Layer 6 of a small transformer language model trained on English Wikipedia (12 layers, counted from 0, width 128).
A neuron adds its activation times its output weights to the MLP's output. To switch it off is to set its activation to zero at one token and run the rest of the model.

Output weights of the MLP neurons that the questions are about. A number n stands for (n - 128) times 0.0034.
n12: 107, 202, 105, 126, 124, 163, 134, 110, 121, 136, 155, 155, 114, 69, 85, 150, 134, 135, 160, 92, 154, 120, 163, 142, 77, 152, 130, 159, 114, 171, 119, 122, 71, 152, 125, 72, 185, 155, 123, 121, 141, 133, 133, 169, 109, 59, 126, 123, 103, 122, 160, 105, 119, 91, 97, 125, 109, 168, 100, 103, 135, 164, 179, 109, 120, 86, 156, 163, 158, 100, 124, 100, 128, 152, 92, 142, 163, 148, 97, 192, 84, 137, 161, 130, 124, 140, 135, 103, 114, 100, 93, 148, 147, 128, 120, 76, 113, 174, 100, 85, 155, 83, 155, 123, 139, 126, 145, 166, 138, 96, 123, 134, 118, 81, 149, 124, 151, 113, 114, 137, 151, 165, 139, 132, 153, 112, 139, 99
n15: 109, 99, 99, 162, 87, 91, 151, 130, 107, 110, 143, 125, 60, 172, 131, 144, 142, 117, 180, 129, 169, 83, 161, 139, 149, 95, 151, 114, 145, 135, 96, 117, 171, 186, 131, 159, 135, 110, 88, 88, 105, 120, 73, 104, 95, 132, 98, 147, 180, 108, 105, 108, 131, 131, 158, 151, 133, 116, 140, 93, 149, 109, 192, 123, 138, 113, 155, 124, 125, 119, 152, 80, 113, 140, 134, 195, 78, 125, 135, 73, 129, 112, 151, 96, 130, 154, 85, 159, 96, 134, 93, 132, 121, 143, 190, 161, 141, 125, 140, 138, 106, 168, 144, 100, 162, 138, 154, 150, 111, 173, 134, 111, 141, 198, 124, 130, 108, 96, 98, 152, 96, 103, 116, 111, 156, 164, 93, 96
n60: 135, 152, 62, 160, 117, 137, 175, 147, 175, 144, 132, 128, 118, 111, 131, 171, 77, 113, 127, 166, 91, 162, 108, 112, 115, 124, 100, 124, 155, 138, 115, 147, 163, 82, 131, 130, 90, 144, 122, 169, 166, 84, 177, 73, 90, 157, 107, 141, 83, 99, 143, 64, 143, 94, 134, 157, 128, 175, 121, 104, 119, 105, 140, 157, 154, 132, 118, 125, 146, 95, 127, 153, 104, 127, 149, 198, 108, 124, 161, 112, 102, 150, 163, 132, 165, 114, 110, 125, 143, 80, 141, 136, 80, 118, 164, 126, 167, 107, 162, 121, 142, 147, 119, 125, 118, 167, 145, 72, 85, 133, 164, 57, 116, 110, 118, 124, 184, 135, 122, 171, 102, 76, 122, 94, 161, 122, 113, 111
n86: 137, 110, 134, 126, 113, 119, 129, 125, 123, 120, 164, 120, 97, 148, 101, 114, 132, 124, 125, 174, 95, 86, 110, 93, 136, 98, 108, 127, 123, 138, 154, 116, 126, 115, 110, 127, 102, 110, 170, 136, 171, 59, 129, 137, 129, 132, 142, 136, 155, 91, 119, 115, 140, 131, 188, 137, 135, 110, 187, 115, 99, 139, 125, 150, 94, 135, 101, 143, 113, 129, 109, 148, 134, 127, 80, 90, 146, 108, 133, 152, 163, 168, 152, 129, 135, 125, 124, 122, 150, 147, 134, 142, 112, 129, 107, 142, 134, 139, 126, 147, 131, 145, 99, 206, 82, 120, 143, 144, 113, 159, 121, 137, 140, 166, 124, 141, 166, 116, 156, 114, 141, 192, 124, 107, 104, 84, 144, 110
n99: 128, 130, 183, 136, 155, 147, 111, 74, 104, 133, 107, 111, 128, 57, 104, 126, 158, 108, 131, 114, 130, 151, 143, 94, 161, 111, 130, 126, 108, 131, 152, 129, 136, 116, 104, 85, 79, 121, 142, 95, 145, 114, 83, 140, 100, 171, 163, 97, 137, 161, 118, 113, 106, 106, 142, 115, 152, 149, 145, 145, 120, 94, 111, 54, 112, 126, 150, 84, 146, 141, 96, 115, 122, 164, 125, 130, 143, 125, 169, 97, 136, 153, 126, 158, 172, 130, 148, 123, 81, 119, 168, 111, 167, 125, 137, 137, 138, 134, 167, 119, 115, 144, 110, 118, 130, 141, 150, 131, 129, 76, 191, 113, 125, 188, 99, 146, 126, 126, 97, 198, 129, 150, 114, 120, 149, 138, 167, 129
n139: 103, 163, 153, 162, 155, 76, 114, 62, 143, 152, 94, 147, 152, 97, 227, 117, 85, 141, 95, 136, 167, 154, 106, 111, 157, 99, 135, 125, 176, 110, 156, 108, 174, 79, 131, 127, 118, 105, 91, 128, 104, 115, 146, 129, 150, 164, 92, 142, 144, 143, 99, 51, 153, 120, 104, 130, 147, 61, 104, 107, 139, 112, 123, 122, 121, 111, 124, 157, 165, 153, 160, 90, 95, 122, 169, 143, 148, 107, 150, 83, 101, 152, 120, 97, 147, 136, 121, 159, 63, 150, 150, 91, 100, 144, 141, 138, 114, 131, 156, 122, 137, 128, 189, 157, 157, 139, 124, 133, 116, 87, 130, 105, 84, 100, 171, 107, 164, 104, 167, 126, 123, 105, 128, 118, 128, 163, 176, 130
n174: 123, 153, 105, 125, 142, 144, 120, 159, 84, 156, 160, 131, 198, 175, 135, 136, 140, 117, 161, 110, 131, 148, 95, 125, 78, 63, 59, 123, 132, 100, 70, 127, 150, 140, 100, 170, 74, 183, 104, 95, 161, 167, 90, 130, 84, 156, 102, 133, 90, 130, 114, 129, 113, 120, 156, 142, 128, 217, 83, 126, 135, 126, 161, 117, 112, 118, 123, 123, 137, 129, 114, 108, 123, 135, 141, 87, 130, 129, 124, 157, 167, 147, 130, 151, 75, 146, 140, 109, 180, 134, 217, 158, 161, 130, 160, 82, 109, 142, 142, 138, 93, 118, 91, 176, 99, 152, 112, 112, 120, 138, 169, 131, 199, 108, 150, 92, 78, 120, 85, 70, 116, 121, 114, 129, 137, 119, 149, 108
n175: 115, 101, 89, 112, 132, 153, 120, 150, 123, 116, 92, 143, 145, 133, 121, 80, 77, 138, 109, 128, 119, 132, 126, 96, 124, 143, 70, 161, 173, 128, 134, 140, 152, 147, 122, 146, 192, 110, 124, 144, 148, 147, 129, 106, 104, 127, 129, 190, 186, 149, 97, 100, 112, 137, 135, 109, 111, 164, 121, 118, 111, 153, 136, 147, 101, 105, 185, 94, 94, 149, 124, 114, 122, 139, 89, 149, 138, 104, 98, 150, 108, 136, 181, 96, 117, 136, 149, 147, 145, 140, 150, 172, 161, 124, 121, 133, 109, 108, 174, 166, 80, 88, 88, 159, 168, 134, 116, 93, 98, 112, 89, 129, 145, 115, 148, 111, 158, 154, 145, 54, 154, 124, 164, 122, 99, 115, 129, 147
n236: 138, 179, 163, 184, 121, 123, 87, 78, 128, 155, 63, 94, 167, 126, 144, 119, 109, 99, 97, 79, 83, 126, 131, 125, 159, 79, 146, 129, 139, 152, 98, 190, 99, 103, 132, 159, 105, 153, 67, 150, 133, 174, 151, 199, 99, 124, 154, 169, 97, 139, 170, 229, 8, 88, 121, 134, 179, 141, 96, 117, 115, 114, 145, 107, 162, 130, 162, 164, 116, 122, 155, 75, 181, 95, 145, 95, 89, 105, 105, 118, 93, 112, 110, 113, 127, 94, 157, 130, 60, 77, 81, 143, 124, 97, 160, 144, 131, 161, 112, 75, 161, 77, 138, 139, 162, 151, 95, 136, 169, 100, 145, 127, 198, 146, 171, 153, 94, 173, 168, 94, 94, 146, 167, 128, 116, 125, 112, 139
n249: 110, 106, 150, 130, 100, 157, 147, 134, 116, 126, 159, 114, 182, 186, 91, 129, 148, 150, 145, 135, 158, 163, 110, 83, 138, 152, 93, 189, 96, 144, 138, 160, 93, 135, 91, 113, 118, 166, 113, 110, 147, 128, 92, 180, 140, 149, 129, 131, 83, 146, 94, 141, 189, 65, 129, 138, 48, 117, 107, 156, 168, 113, 119, 93, 84, 89, 147, 147, 116, 114, 121, 141, 114, 150, 103, 119, 135, 146, 125, 144, 117, 182, 109, 145, 131, 138, 135, 112, 108, 171, 130, 150, 96, 142, 122, 152, 52, 152, 105, 81, 164, 131, 132, 131, 145, 150, 86, 105, 107, 168, 116, 141, 147, 117, 185, 120, 114, 104, 94, 124, 120, 124, 129, 103, 157, 81, 81, 145
n262: 145, 106, 124, 124, 147, 107, 77, 131, 147, 175, 109, 145, 131, 151, 148, 87, 159, 173, 92, 121, 96, 110, 152, 125, 115, 154, 119, 166, 166, 134, 179, 129, 103, 113, 104, 74, 119, 162, 120, 152, 184, 128, 113, 138, 109, 194, 117, 124, 121, 90, 130, 90, 112, 155, 122, 118, 92, 149, 136, 130, 94, 112, 98, 78, 120, 98, 150, 125, 135, 134, 147, 123, 174, 129, 174, 108, 169, 90, 118, 161, 174, 155, 138, 83, 130, 118, 101, 109, 109, 109, 101, 101, 141, 168, 82, 121, 112, 142, 131, 86, 134, 103, 117, 148, 172, 159, 137, 116, 113, 164, 83, 132, 129, 74, 144, 167, 60, 200, 140, 159, 80, 141, 107, 112, 138, 129, 126, 199
n286: 124, 132, 110, 110, 84, 95, 130, 73, 101, 137, 113, 168, 105, 79, 91, 103, 129, 104, 144, 93, 151, 181, 158, 140, 108, 135, 200, 162, 141, 152, 143, 145, 112, 124, 141, 140, 124, 145, 172, 135, 141, 152, 105, 146, 185, 167, 122, 140, 73, 116, 113, 71, 157, 100, 101, 54, 131, 124, 123, 141, 140, 106, 132, 127, 104, 119, 117, 177, 155, 131, 161, 89, 154, 174, 118, 171, 123, 123, 92, 91, 156, 111, 144, 90, 148, 171, 153, 148, 118, 120, 130, 104, 108, 147, 96, 90, 100, 124, 139, 106, 128, 132, 149, 160, 100, 124, 88, 119, 127, 104, 135, 112, 171, 117, 104, 111, 139, 90, 176, 138, 167, 100, 142, 172, 180, 133, 118, 144
n293: 133, 170, 88, 117, 80, 154, 151, 95, 84, 147, 92, 115, 132, 168, 156, 162, 165, 148, 116, 190, 93, 149, 112, 104, 139, 126, 136, 153, 168, 145, 81, 103, 168, 145, 112, 130, 169, 134, 161, 167, 87, 108, 137, 88, 141, 110, 179, 124, 154, 134, 128, 144, 62, 157, 136, 168, 102, 108, 168, 141, 142, 139, 141, 100, 105, 101, 129, 84, 138, 157, 111, 97, 112, 164, 149, 89, 123, 125, 117, 160, 81, 150, 148, 160, 140, 157, 73, 98, 120, 156, 91, 144, 155, 174, 149, 199, 162, 106, 114, 114, 136, 135, 112, 102, 113, 90, 131, 72, 93, 143, 105, 114, 120, 111, 87, 117, 174, 167, 76, 100, 123, 116, 135, 93, 112, 144, 135, 116
n296: 113, 159, 141, 165, 102, 157, 142, 116, 157, 120, 140, 120, 114, 124, 109, 121, 115, 96, 116, 75, 130, 116, 99, 149, 82, 136, 133, 122, 122, 212, 147, 144, 139, 112, 126, 130, 109, 104, 108, 111, 144, 143, 137, 117, 79, 148, 129, 118, 166, 140, 126, 138, 94, 114, 110, 97, 131, 50, 164, 133, 69, 163, 143, 156, 113, 118, 177, 136, 108, 172, 57, 142, 94, 155, 128, 62, 159, 109, 158, 146, 162, 117, 126, 126, 164, 116, 117, 143, 106, 164, 130, 178, 142, 130, 114, 131, 141, 100, 163, 89, 101, 116, 143, 150, 79, 171, 139, 143, 150, 96, 130, 168, 151, 122, 140, 135, 65, 145, 164, 107, 124, 173, 141, 142, 156, 76, 103, 148
n307: 145, 131, 109, 133, 72, 189, 141, 126, 105, 160, 153, 97, 134, 147, 58, 167, 142, 142, 132, 103, 145, 129, 106, 134, 109, 166, 109, 140, 143, 148, 86, 140, 145, 121, 114, 94, 128, 85, 99, 159, 124, 129, 137, 104, 130, 115, 211, 82, 130, 136, 121, 154, 151, 141, 115, 131, 151, 123, 153, 88, 54, 124, 125, 130, 134, 166, 137, 91, 91, 118, 131, 119, 137, 68, 136, 114, 133, 97, 132, 154, 130, 153, 114, 127, 134, 91, 115, 177, 148, 126, 123, 173, 107, 144, 126, 114, 112, 164, 118, 151, 142, 100, 149, 113, 86, 167, 126, 102, 124, 128, 112, 72, 95, 102, 144, 151, 178, 134, 137, 185, 133, 159, 150, 90, 117, 135, 124, 139

Each question names a token from some text and the token that comes next. It shows the activations a of the neurons there, in the order above. A number n stands for (n - 128) times 0.085.

Then comes g, the gradient of the next token's log-probability with respect to the MLP's output, scaled to length 1. A neuron's effect is roughly proportional to its activation times (output weights . g). A number n stands for (n - 128) times 0.003.

" M", then "ac"
a: 130, 126, 129, 128, 127, 121, 139, 129, 104, 129, 128, 128, 130, 128, 128
g: 102, 188, 117, 144, 130, 116, 85, 145, 108, 145, 175, 139, 176, 140, 130, 152, 111, 120, 142, 132, 167, 140, 126, 133, 103, 115, 69, 109, 95, 144, 119, 100, 160, 174, 118, 131, 168, 132, 125, 84, 121, 106, 82, 65, 98, 177, 91, 127, 160, 165, 122, 171, 63, 167, 148, 110, 145, 142, 119, 99, 91, 110, 121, 44, 110, 115, 139, 102, 141, 139, 114, 173, 124, 141, 119, 133, 174, 134, 112, 137, 165, 154, 157, 150, 163, 152, 126, 152, 153, 55, 108, 89, 155, 133, 164, 85, 95, 98, 130, 127, 179, 115, 136, 101, 91, 116, 173, 139, 120, 190, 149, 79, 157, 133, 168, 150, 124, 102, 93, 148, 142, 102, 86, 96, 143, 129, 101, 144
Switching off which neuron hurts the next token most? n174

"ly", then " f"
a: 128, 130, 128, 125, 130, 128, 126, 129, 127, 127, 128, 129, 129, 124, 125
g: 136, 114, 105, 127, 127, 138, 155, 129, 97, 102, 115, 100, 147, 116, 134, 144, 174, 92, 140, 181, 123, 141, 136, 156, 167, 139, 184, 91, 125, 83, 120, 121, 116, 146, 121, 150, 86, 169, 116, 148, 152, 137, 159, 107, 142, 100, 117, 129, 82, 128, 100, 99, 165, 156, 168, 131, 133, 124, 149, 61, 137, 80, 114, 112, 150, 134, 103, 98, 183, 92, 108, 116, 113, 94, 104, 140, 145, 175, 172, 110, 115, 167, 148, 165, 126, 146, 75, 129, 119, 176, 90, 103, 169, 118, 125, 132, 91, 86, 107, 198, 67, 190, 91, 107, 101, 141, 118, 130, 193, 182, 135, 137, 125, 91, 162, 156, 60, 111, 117, 117, 118, 166, 155, 106, 105, 168, 125, 96
Switching off which neuron hurts the next token most? n296

"l", then " o"
a: 127, 128, 128, 128, 129, 128, 127, 128, 128, 128, 128, 131, 129, 129, 128
g: 151, 84, 168, 80, 146, 94, 107, 149, 147, 82, 192, 140, 134, 129, 177, 133, 160, 143, 157, 157, 161, 100, 151, 119, 142, 136, 157, 81, 152, 131, 136, 160, 143, 78, 152, 81, 109, 131, 141, 118, 107, 111, 105, 123, 84, 168, 141, 106, 134, 89, 115, 131, 123, 116, 134, 142, 134, 144, 126, 95, 122, 128, 135, 163, 113, 111, 95, 168, 93, 152, 95, 145, 151, 176, 103, 106, 87, 127, 163, 128, 144, 76, 137, 126, 109, 120, 153, 56, 119, 140, 110, 155, 106, 78, 96, 123, 124, 99, 102, 158, 171, 143, 153, 171, 91, 117, 131, 151, 165, 173, 87, 157, 133, 119, 77, 107, 165, 207, 161, 80, 167, 122, 177, 92, 65, 138, 124, 111
Which neuron, switched off, raises the next token's probability most? n286

"h", then "on"
a: 130, 129, 128, 128, 129, 125, 122, 128, 134, 126, 136, 128, 129, 126, 128
g: 101, 133, 137, 125, 144, 129, 120, 109, 108, 70, 159, 180, 124, 123, 193, 117, 121, 83, 94, 98, 113, 138, 165, 120, 102, 145, 105, 118, 116, 140, 130, 148, 123, 133, 112, 87, 208, 125, 96, 140, 109, 139, 106, 126, 120, 107, 135, 121, 71, 149, 113, 113, 56, 195, 108, 83, 93, 113, 117, 141, 181, 90, 140, 151, 136, 112, 149, 133, 153, 85, 134, 146, 125, 94, 139, 94, 128, 63, 119, 151, 120, 134, 157, 112, 133, 104, 82, 166, 106, 138, 139, 113, 182, 122, 152, 159, 160, 138, 160, 130, 168, 167, 126, 130, 120, 170, 115, 145, 122, 124, 128, 135, 68, 142, 58, 115, 161, 155, 164, 148, 112, 60, 153, 175, 191, 171, 142, 141
Switching off which neuron hurts the next token most? n174

"2", then ":"
a: 128, 127, 127, 129, 138, 111, 130, 126, 131, 129, 128, 129, 129, 139, 130
g: 148, 132, 134, 95, 129, 118, 120, 104, 162, 93, 161, 113, 109, 148, 155, 132, 136, 114, 123, 93, 107, 108, 119, 148, 109, 129, 121, 106, 105, 78, 86, 142, 180, 139, 110, 148, 91, 151, 105, 135, 84, 149, 96, 159, 83, 151, 132, 109, 99, 159, 155, 140, 61, 110, 136, 84, 121, 100, 150, 150, 162, 102, 170, 161, 117, 136, 179, 150, 92, 219, 125, 142, 166, 109, 80, 165, 132, 166, 118, 74, 163, 90, 116, 129, 67, 149, 114, 153, 137, 80, 108, 153, 117, 91, 136, 134, 106, 158, 87, 180, 183, 143, 128, 64, 128, 151, 187, 168, 168, 171, 176, 141, 136, 156, 98, 102, 129, 126, 156, 101, 136, 143, 118, 121, 116, 116, 108, 112
Switching off which neuron hurts the next token most? n139

"as", then " M"
a: 127, 127, 128, 131, 118, 129, 128, 127, 132, 127, 128, 127, 128, 126, 112
g: 170, 158, 101, 150, 131, 125, 135, 124, 78, 128, 143, 184, 161, 97, 113, 160, 225, 135, 133, 130, 119, 156, 96, 120, 68, 112, 111, 148, 127, 136, 140, 174, 119, 132, 105, 188, 121, 92, 113, 204, 127, 157, 140, 148, 93, 117, 105, 112, 82, 89, 105, 142, 154, 149, 99, 118, 134, 152, 111, 147, 125, 130, 113, 145, 145, 159, 106, 144, 151, 155, 136, 112, 136, 93, 150, 92, 79, 120, 99, 150, 135, 151, 160, 75, 137, 112, 138, 80, 161, 119, 106, 122, 174, 123, 168, 118, 148, 120, 96, 165, 99, 67, 139, 110, 115, 123, 39, 146, 163, 144, 62, 114, 95, 106, 142, 152, 108, 129, 153, 178, 118, 80, 149, 164, 124, 145, 118, 114
Which two neurons, each switched off alone, lower its probability most, in order? n99, n236

":", then "0"
a: 127, 128, 151, 127, 129, 137, 129, 149, 130, 134, 127, 128, 127, 127, 128
g: 92, 66, 117, 83, 136, 157, 104, 106, 118, 133, 124, 133, 141, 31, 112, 162, 149, 157, 125, 104, 127, 114, 101, 155, 137, 99, 114, 151, 140, 127, 131, 98, 146, 144, 144, 96, 102, 175, 136, 89, 167, 107, 124, 194, 153, 176, 133, 162, 101, 165, 143, 100, 121, 146, 116, 123, 174, 89, 125, 97, 160, 137, 109, 138, 164, 105, 168, 171, 129, 179, 111, 168, 104, 96, 189, 121, 135, 88, 146, 114, 98, 142, 120, 148, 66, 112, 74, 140, 130, 127, 166, 131, 143, 131, 120, 163, 97, 135, 126, 105, 159, 126, 153, 158, 164, 102, 93, 115, 97, 166, 55, 134, 179, 63, 128, 147, 138, 119, 160, 150, 136, 163, 126, 128, 127, 95, 79, 118
Switching off which neuron hurts the next token most? n139

"v", then "e"
a: 122, 128, 85, 130, 126, 129, 128, 127, 128, 136, 129, 130, 129, 127, 128
g: 165, 84, 130, 125, 117, 145, 147, 101, 148, 72, 112, 178, 145, 144, 121, 112, 116, 112, 82, 151, 140, 145, 147, 82, 166, 129, 75, 142, 141, 130, 87, 129, 133, 145, 122, 107, 140, 91, 123, 135, 36, 134, 154, 93, 124, 135, 108, 129, 162, 124, 149, 123, 153, 138, 128, 142, 133, 155, 172, 119, 151, 183, 147, 134, 151, 170, 174, 116, 158, 115, 91, 81, 92, 95, 53, 90, 189, 93, 76, 128, 117, 134, 105, 136, 101, 136, 119, 129, 137, 124, 134, 159, 143, 112, 128, 121, 170, 67, 83, 168, 161, 129, 119, 137, 137, 156, 132, 191, 170, 184, 126, 131, 102, 148, 89, 115, 129, 142, 152, 137, 75, 153, 126, 168, 117, 161, 88, 71
Switching off which neuron hurts the next token most? n60

" and", then " as"
a: 127, 121, 128, 130, 131, 126, 128, 130, 126, 124, 128, 128, 127, 128, 131
g: 156, 131, 96, 93, 125, 180, 160, 98, 118, 132, 78, 101, 119, 132, 136, 103, 129, 153, 89, 123, 94, 144, 84, 152, 150, 153, 129, 52, 148, 89, 88, 145, 158, 103, 150, 163, 182, 167, 120, 136, 150, 152, 163, 195, 180, 141, 82, 171, 167, 125, 76, 132, 106, 119, 118, 65, 153, 49, 144, 74, 104, 174, 79, 148, 118, 128, 117, 119, 154, 124, 132, 135, 117, 107, 139, 143, 113, 135, 141, 158, 105, 134, 90, 137, 91, 151, 85, 129, 195, 89, 156, 142, 129, 114, 122, 154, 169, 115, 151, 140, 139, 133, 112, 100, 146, 118, 156, 141, 103, 102, 145, 149, 124, 101, 126, 69, 187, 142, 110, 120, 152, 115, 122, 120, 141, 93, 147, 170
Switching off which neuron hurts the next token most? n15

"ch", then "i"
a: 129, 127, 126, 143, 129, 127, 129, 128, 132, 128, 131, 130, 130, 129, 129
g: 187, 149, 123, 149, 115, 105, 94, 89, 164, 102, 50, 106, 173, 73, 72, 132, 155, 128, 108, 110, 174, 149, 173, 135, 169, 142, 164, 129, 105, 85, 149, 109, 115, 112, 103, 195, 136, 145, 128, 129, 156, 88, 118, 115, 188, 110, 116, 154, 134, 112, 120, 81, 125, 65, 152, 73, 112, 100, 200, 126, 151, 137, 124, 139, 59, 106, 135, 134, 160, 141, 104, 174, 138, 177, 151, 109, 91, 149, 133, 120, 171, 124, 124, 131, 126, 89, 126, 116, 158, 95, 120, 155, 127, 100, 79, 172, 68, 135, 113, 124, 115, 116, 127, 150, 168, 90, 143, 121, 168, 152, 173, 153, 160, 137, 115, 133, 131, 135, 154, 115, 125, 133, 95, 104, 151, 119, 113, 122
Switching off which neuron hurts the next token most? n86

" ", then "ord"
a: 128, 130, 129, 126, 128, 128, 128, 131, 129, 129, 123, 130, 153, 128, 130
g: 116, 159, 142, 166, 131, 184, 172, 109, 97, 173, 92, 149, 160, 99, 139, 118, 132, 92, 101, 52, 126, 70, 129, 118, 135, 108, 101, 102, 112, 112, 119, 136, 59, 170, 121, 93, 87, 143, 165, 121, 92, 100, 147, 176, 123, 166, 98, 142, 93, 142, 154, 142, 143, 124, 144, 150, 143, 88, 180, 111, 124, 186, 159, 152, 122, 105, 140, 119, 151, 84, 130, 106, 111, 109, 150, 126, 105, 132, 147, 145, 100, 69, 105, 123, 112, 131, 137, 157, 81, 164, 130, 74, 68, 128, 155, 135, 134, 140, 173, 180, 111, 63, 117, 79, 156, 137, 152, 145, 94, 144, 184, 114, 162, 153, 153, 88, 173, 132, 114, 127, 137, 144, 138, 116, 143, 121, 161, 162
Which neuron, switched off, raises the next token's probability most? n293

"and", then " F"
a: 127, 128, 131, 146, 128, 127, 126, 130, 130, 130, 128, 128, 128, 128, 130
g: 202, 84, 86, 158, 134, 122, 101, 169, 75, 77, 86, 169, 163, 143, 126, 159, 121, 122, 160, 148, 81, 111, 155, 113, 135, 117, 146, 179, 117, 172, 133, 100, 104, 117, 115, 121, 117, 153, 181, 146, 137, 127, 100, 75, 114, 82, 123, 168, 94, 141, 101, 99, 131, 115, 145, 145, 164, 194, 143, 120, 125, 119, 123, 121, 122, 124, 97, 156, 88, 155, 136, 169, 119, 106, 76, 154, 155, 225, 121, 146, 122, 88, 122, 161, 80, 142, 104, 104, 150, 132, 137, 120, 119, 115, 180, 135, 104, 130, 109, 120, 101, 159, 88, 170, 112, 96, 140, 116, 147, 155, 127, 151, 106, 134, 146, 145, 121, 90, 139, 88, 145, 190, 140, 120, 56, 131, 111, 114
Switching off which neuron hurts the next token most? n86

")", then ","
a: 128, 128, 132, 132, 119, 134, 128, 127, 128, 126, 130, 7, 130, 133, 126
g: 101, 164, 155, 180, 162, 150, 170, 145, 175, 113, 112, 134, 164, 202, 99, 120, 116, 159, 133, 128, 118, 108, 112, 160, 81, 107, 130, 112, 117, 96, 192, 77, 126, 121, 130, 122, 132, 164, 144, 76, 170, 177, 120, 115, 110, 107, 110, 119, 164, 119, 161, 57, 111, 156, 112, 132, 141, 161, 141, 120, 111, 140, 129, 96, 126, 164, 99, 92, 177, 79, 79, 100, 159, 99, 166, 157, 110, 128, 126, 96, 142, 128, 115, 105, 87, 137, 160, 197, 181, 70, 122, 135, 80, 71, 116, 123, 102, 116, 154, 122, 114, 120, 75, 136, 176, 109, 95, 167, 123, 141, 150, 95, 132, 136, 87, 105, 129, 140, 125, 174, 149, 107, 148, 129, 122, 106, 150, 144
Switching off which neuron hurts the next token most? n286

"on", then " at"
a: 128, 127, 128, 178, 130, 127, 129, 128, 128, 128, 129, 128, 128, 127, 127
g: 110, 117, 106, 174, 143, 132, 106, 114, 139, 106, 136, 160, 84, 104, 172, 122, 140, 58, 114, 148, 135, 118, 137, 110, 85, 165, 123, 184, 106, 59, 119, 165, 166, 146, 100, 137, 89, 135, 105, 77, 140, 143, 142, 136, 151, 192, 129, 132, 126, 141, 131, 160, 101, 97, 123, 165, 135, 97, 66, 119, 183, 116, 98, 61, 69, 132, 179, 138, 128, 129, 152, 125, 132, 112, 140, 143, 101, 101, 97, 92, 133, 107, 121, 156, 123, 121, 103, 144, 128, 123, 140, 181, 148, 89, 85, 149, 101, 191, 159, 151, 158, 173, 142, 138, 123, 187, 142, 132, 97, 144, 136, 131, 129, 124, 124, 112, 161, 157, 95, 79, 133, 92, 93, 85, 196, 148, 163, 134
Which neuron, switched off, raises the next token's probability most? n86

"e", then " ex"
a: 130, 127, 128, 129, 128, 131, 129, 126, 136, 129, 128, 128, 127, 125, 92
g: 141, 133, 113, 138, 110, 128, 107, 148, 131, 78, 102, 151, 123, 206, 160, 113, 136, 124, 115, 107, 89, 103, 126, 121, 119, 144, 121, 58, 133, 165, 80, 114, 155, 135, 107, 110, 159, 147, 137, 119, 64, 79, 133, 84, 186, 133, 95, 125, 202, 145, 138, 107, 127, 136, 127, 149, 124, 15, 75, 155, 157, 151, 96, 133, 134, 104, 108, 129, 167, 131, 86, 104, 177, 96, 109, 144, 148, 157, 129, 100, 106, 128, 150, 152, 114, 91, 155, 124, 170, 177, 130, 113, 138, 133, 171, 118, 126, 133, 110, 133, 113, 150, 153, 127, 137, 132, 184, 120, 130, 163, 146, 141, 155, 80, 80, 113, 166, 130, 112, 77, 137, 144, 173, 108, 152, 110, 181, 136
Switching off which neuron hurts the next token most? n307

"il", then "ip"
a: 128, 128, 125, 130, 127, 125, 124, 128, 130, 126, 150, 128, 129, 135, 128
g: 112, 113, 136, 163, 119, 109, 122, 143, 127, 143, 183, 117, 127, 119, 123, 100, 118, 132, 163, 127, 164, 108, 113, 133, 112, 118, 144, 147, 126, 168, 145, 129, 94, 149, 135, 177, 199, 100, 136, 121, 171, 80, 152, 144, 203, 153, 130, 136, 153, 124, 162, 168, 147, 89, 124, 78, 117, 106, 191, 80, 135, 104, 104, 167, 143, 126, 84, 71, 115, 117, 136, 139, 91, 150, 131, 35, 111, 108, 93, 185, 133, 128, 151, 134, 141, 127, 123, 93, 126, 206, 144, 157, 82, 111, 109, 109, 115, 86, 96, 75, 115, 101, 150, 123, 115, 134, 131, 151, 205, 107, 166, 122, 166, 95, 105, 132, 117, 140, 105, 146, 97, 115, 143, 97, 140, 101, 160, 90
Switching off which neuron hurts the next token most? n296

"ar", then "at"
a: 128, 130, 125, 128, 125, 126, 115, 128, 130, 126, 127, 128, 129, 129, 131
g: 135, 96, 113, 109, 141, 154, 173, 141, 126, 127, 87, 169, 128, 108, 141, 129, 167, 169, 142, 116, 118, 132, 95, 87, 96, 130, 76, 121, 148, 102, 68, 129, 109, 137, 148, 92, 151, 176, 139, 153, 106, 114, 160, 206, 120, 106, 105, 160, 81, 84, 142, 89, 117, 144, 146, 141, 89, 109, 158, 139, 127, 161, 114, 95, 100, 112, 72, 128, 129, 168, 157, 124, 103, 158, 166, 129, 163, 115, 165, 125, 94, 187, 105, 110, 163, 135, 158, 68, 183, 145, 112, 131, 91, 105, 176, 142, 110, 102, 124, 167, 135, 65, 165, 162, 113, 121, 98, 146, 143, 116, 98, 119, 137, 150, 114, 161, 181, 55, 134, 105, 143, 99, 98, 152, 92, 164, 162, 140
Switching off which neuron hurts the next token most? n99

"h", then "o"
a: 127, 128, 132, 128, 128, 128, 128, 128, 129, 128, 130, 128, 133, 125, 129
g: 158, 145, 185, 119, 121, 130, 94, 113, 117, 102, 200, 155, 134, 77, 114, 85, 157, 176, 117, 130, 66, 150, 108, 90, 177, 135, 149, 139, 134, 88, 114, 144, 155, 112, 128, 123, 164, 120, 129, 140, 142, 148, 66, 152, 96, 190, 152, 141, 128, 173, 131, 112, 76, 134, 122, 80, 105, 73, 160, 210, 122, 127, 100, 130, 154, 146, 116, 94, 95, 141, 113, 128, 132, 117, 104, 171, 164, 210, 129, 123, 180, 110, 99, 102, 122, 72, 126, 159, 121, 117, 113, 149, 118, 131, 133, 140, 124, 88, 135, 111, 149, 143, 96, 115, 99, 122, 107, 139, 140, 86, 111, 142, 159, 142, 101, 137, 101, 94, 96, 135, 154, 151, 86, 151, 164, 183, 86, 142
Which neuron, switched off, raises the next token's probability most? n60

" C", then "ou"
a: 129, 129, 129, 128, 134, 127, 128, 128, 129, 131, 129, 128, 126, 126, 127
g: 128, 119, 106, 110, 103, 174, 108, 165, 136, 118, 141, 123, 137, 93, 94, 113, 138, 121, 99, 142, 173, 165, 175, 145, 88, 117, 99, 128, 137, 100, 154, 43, 104, 118, 120, 148, 117, 159, 157, 159, 138, 103, 185, 151, 131, 126, 156, 39, 136, 141, 139, 109, 88, 96, 141, 141, 127, 196, 127, 139, 92, 125, 149, 158, 165, 102, 123, 104, 178, 133, 128, 164, 173, 136, 100, 107, 99, 34, 124, 114, 110, 130, 130, 145, 142, 127, 81, 166, 109, 95, 113, 109, 160, 112, 141, 178, 144, 140, 164, 93, 72, 114, 168, 111, 142, 148, 119, 82, 154, 110, 120, 89, 160, 137, 129, 108, 141, 119, 117, 161, 98, 107, 158, 96, 187, 141, 139, 177
Switching off which neuron hurts the next token most? n99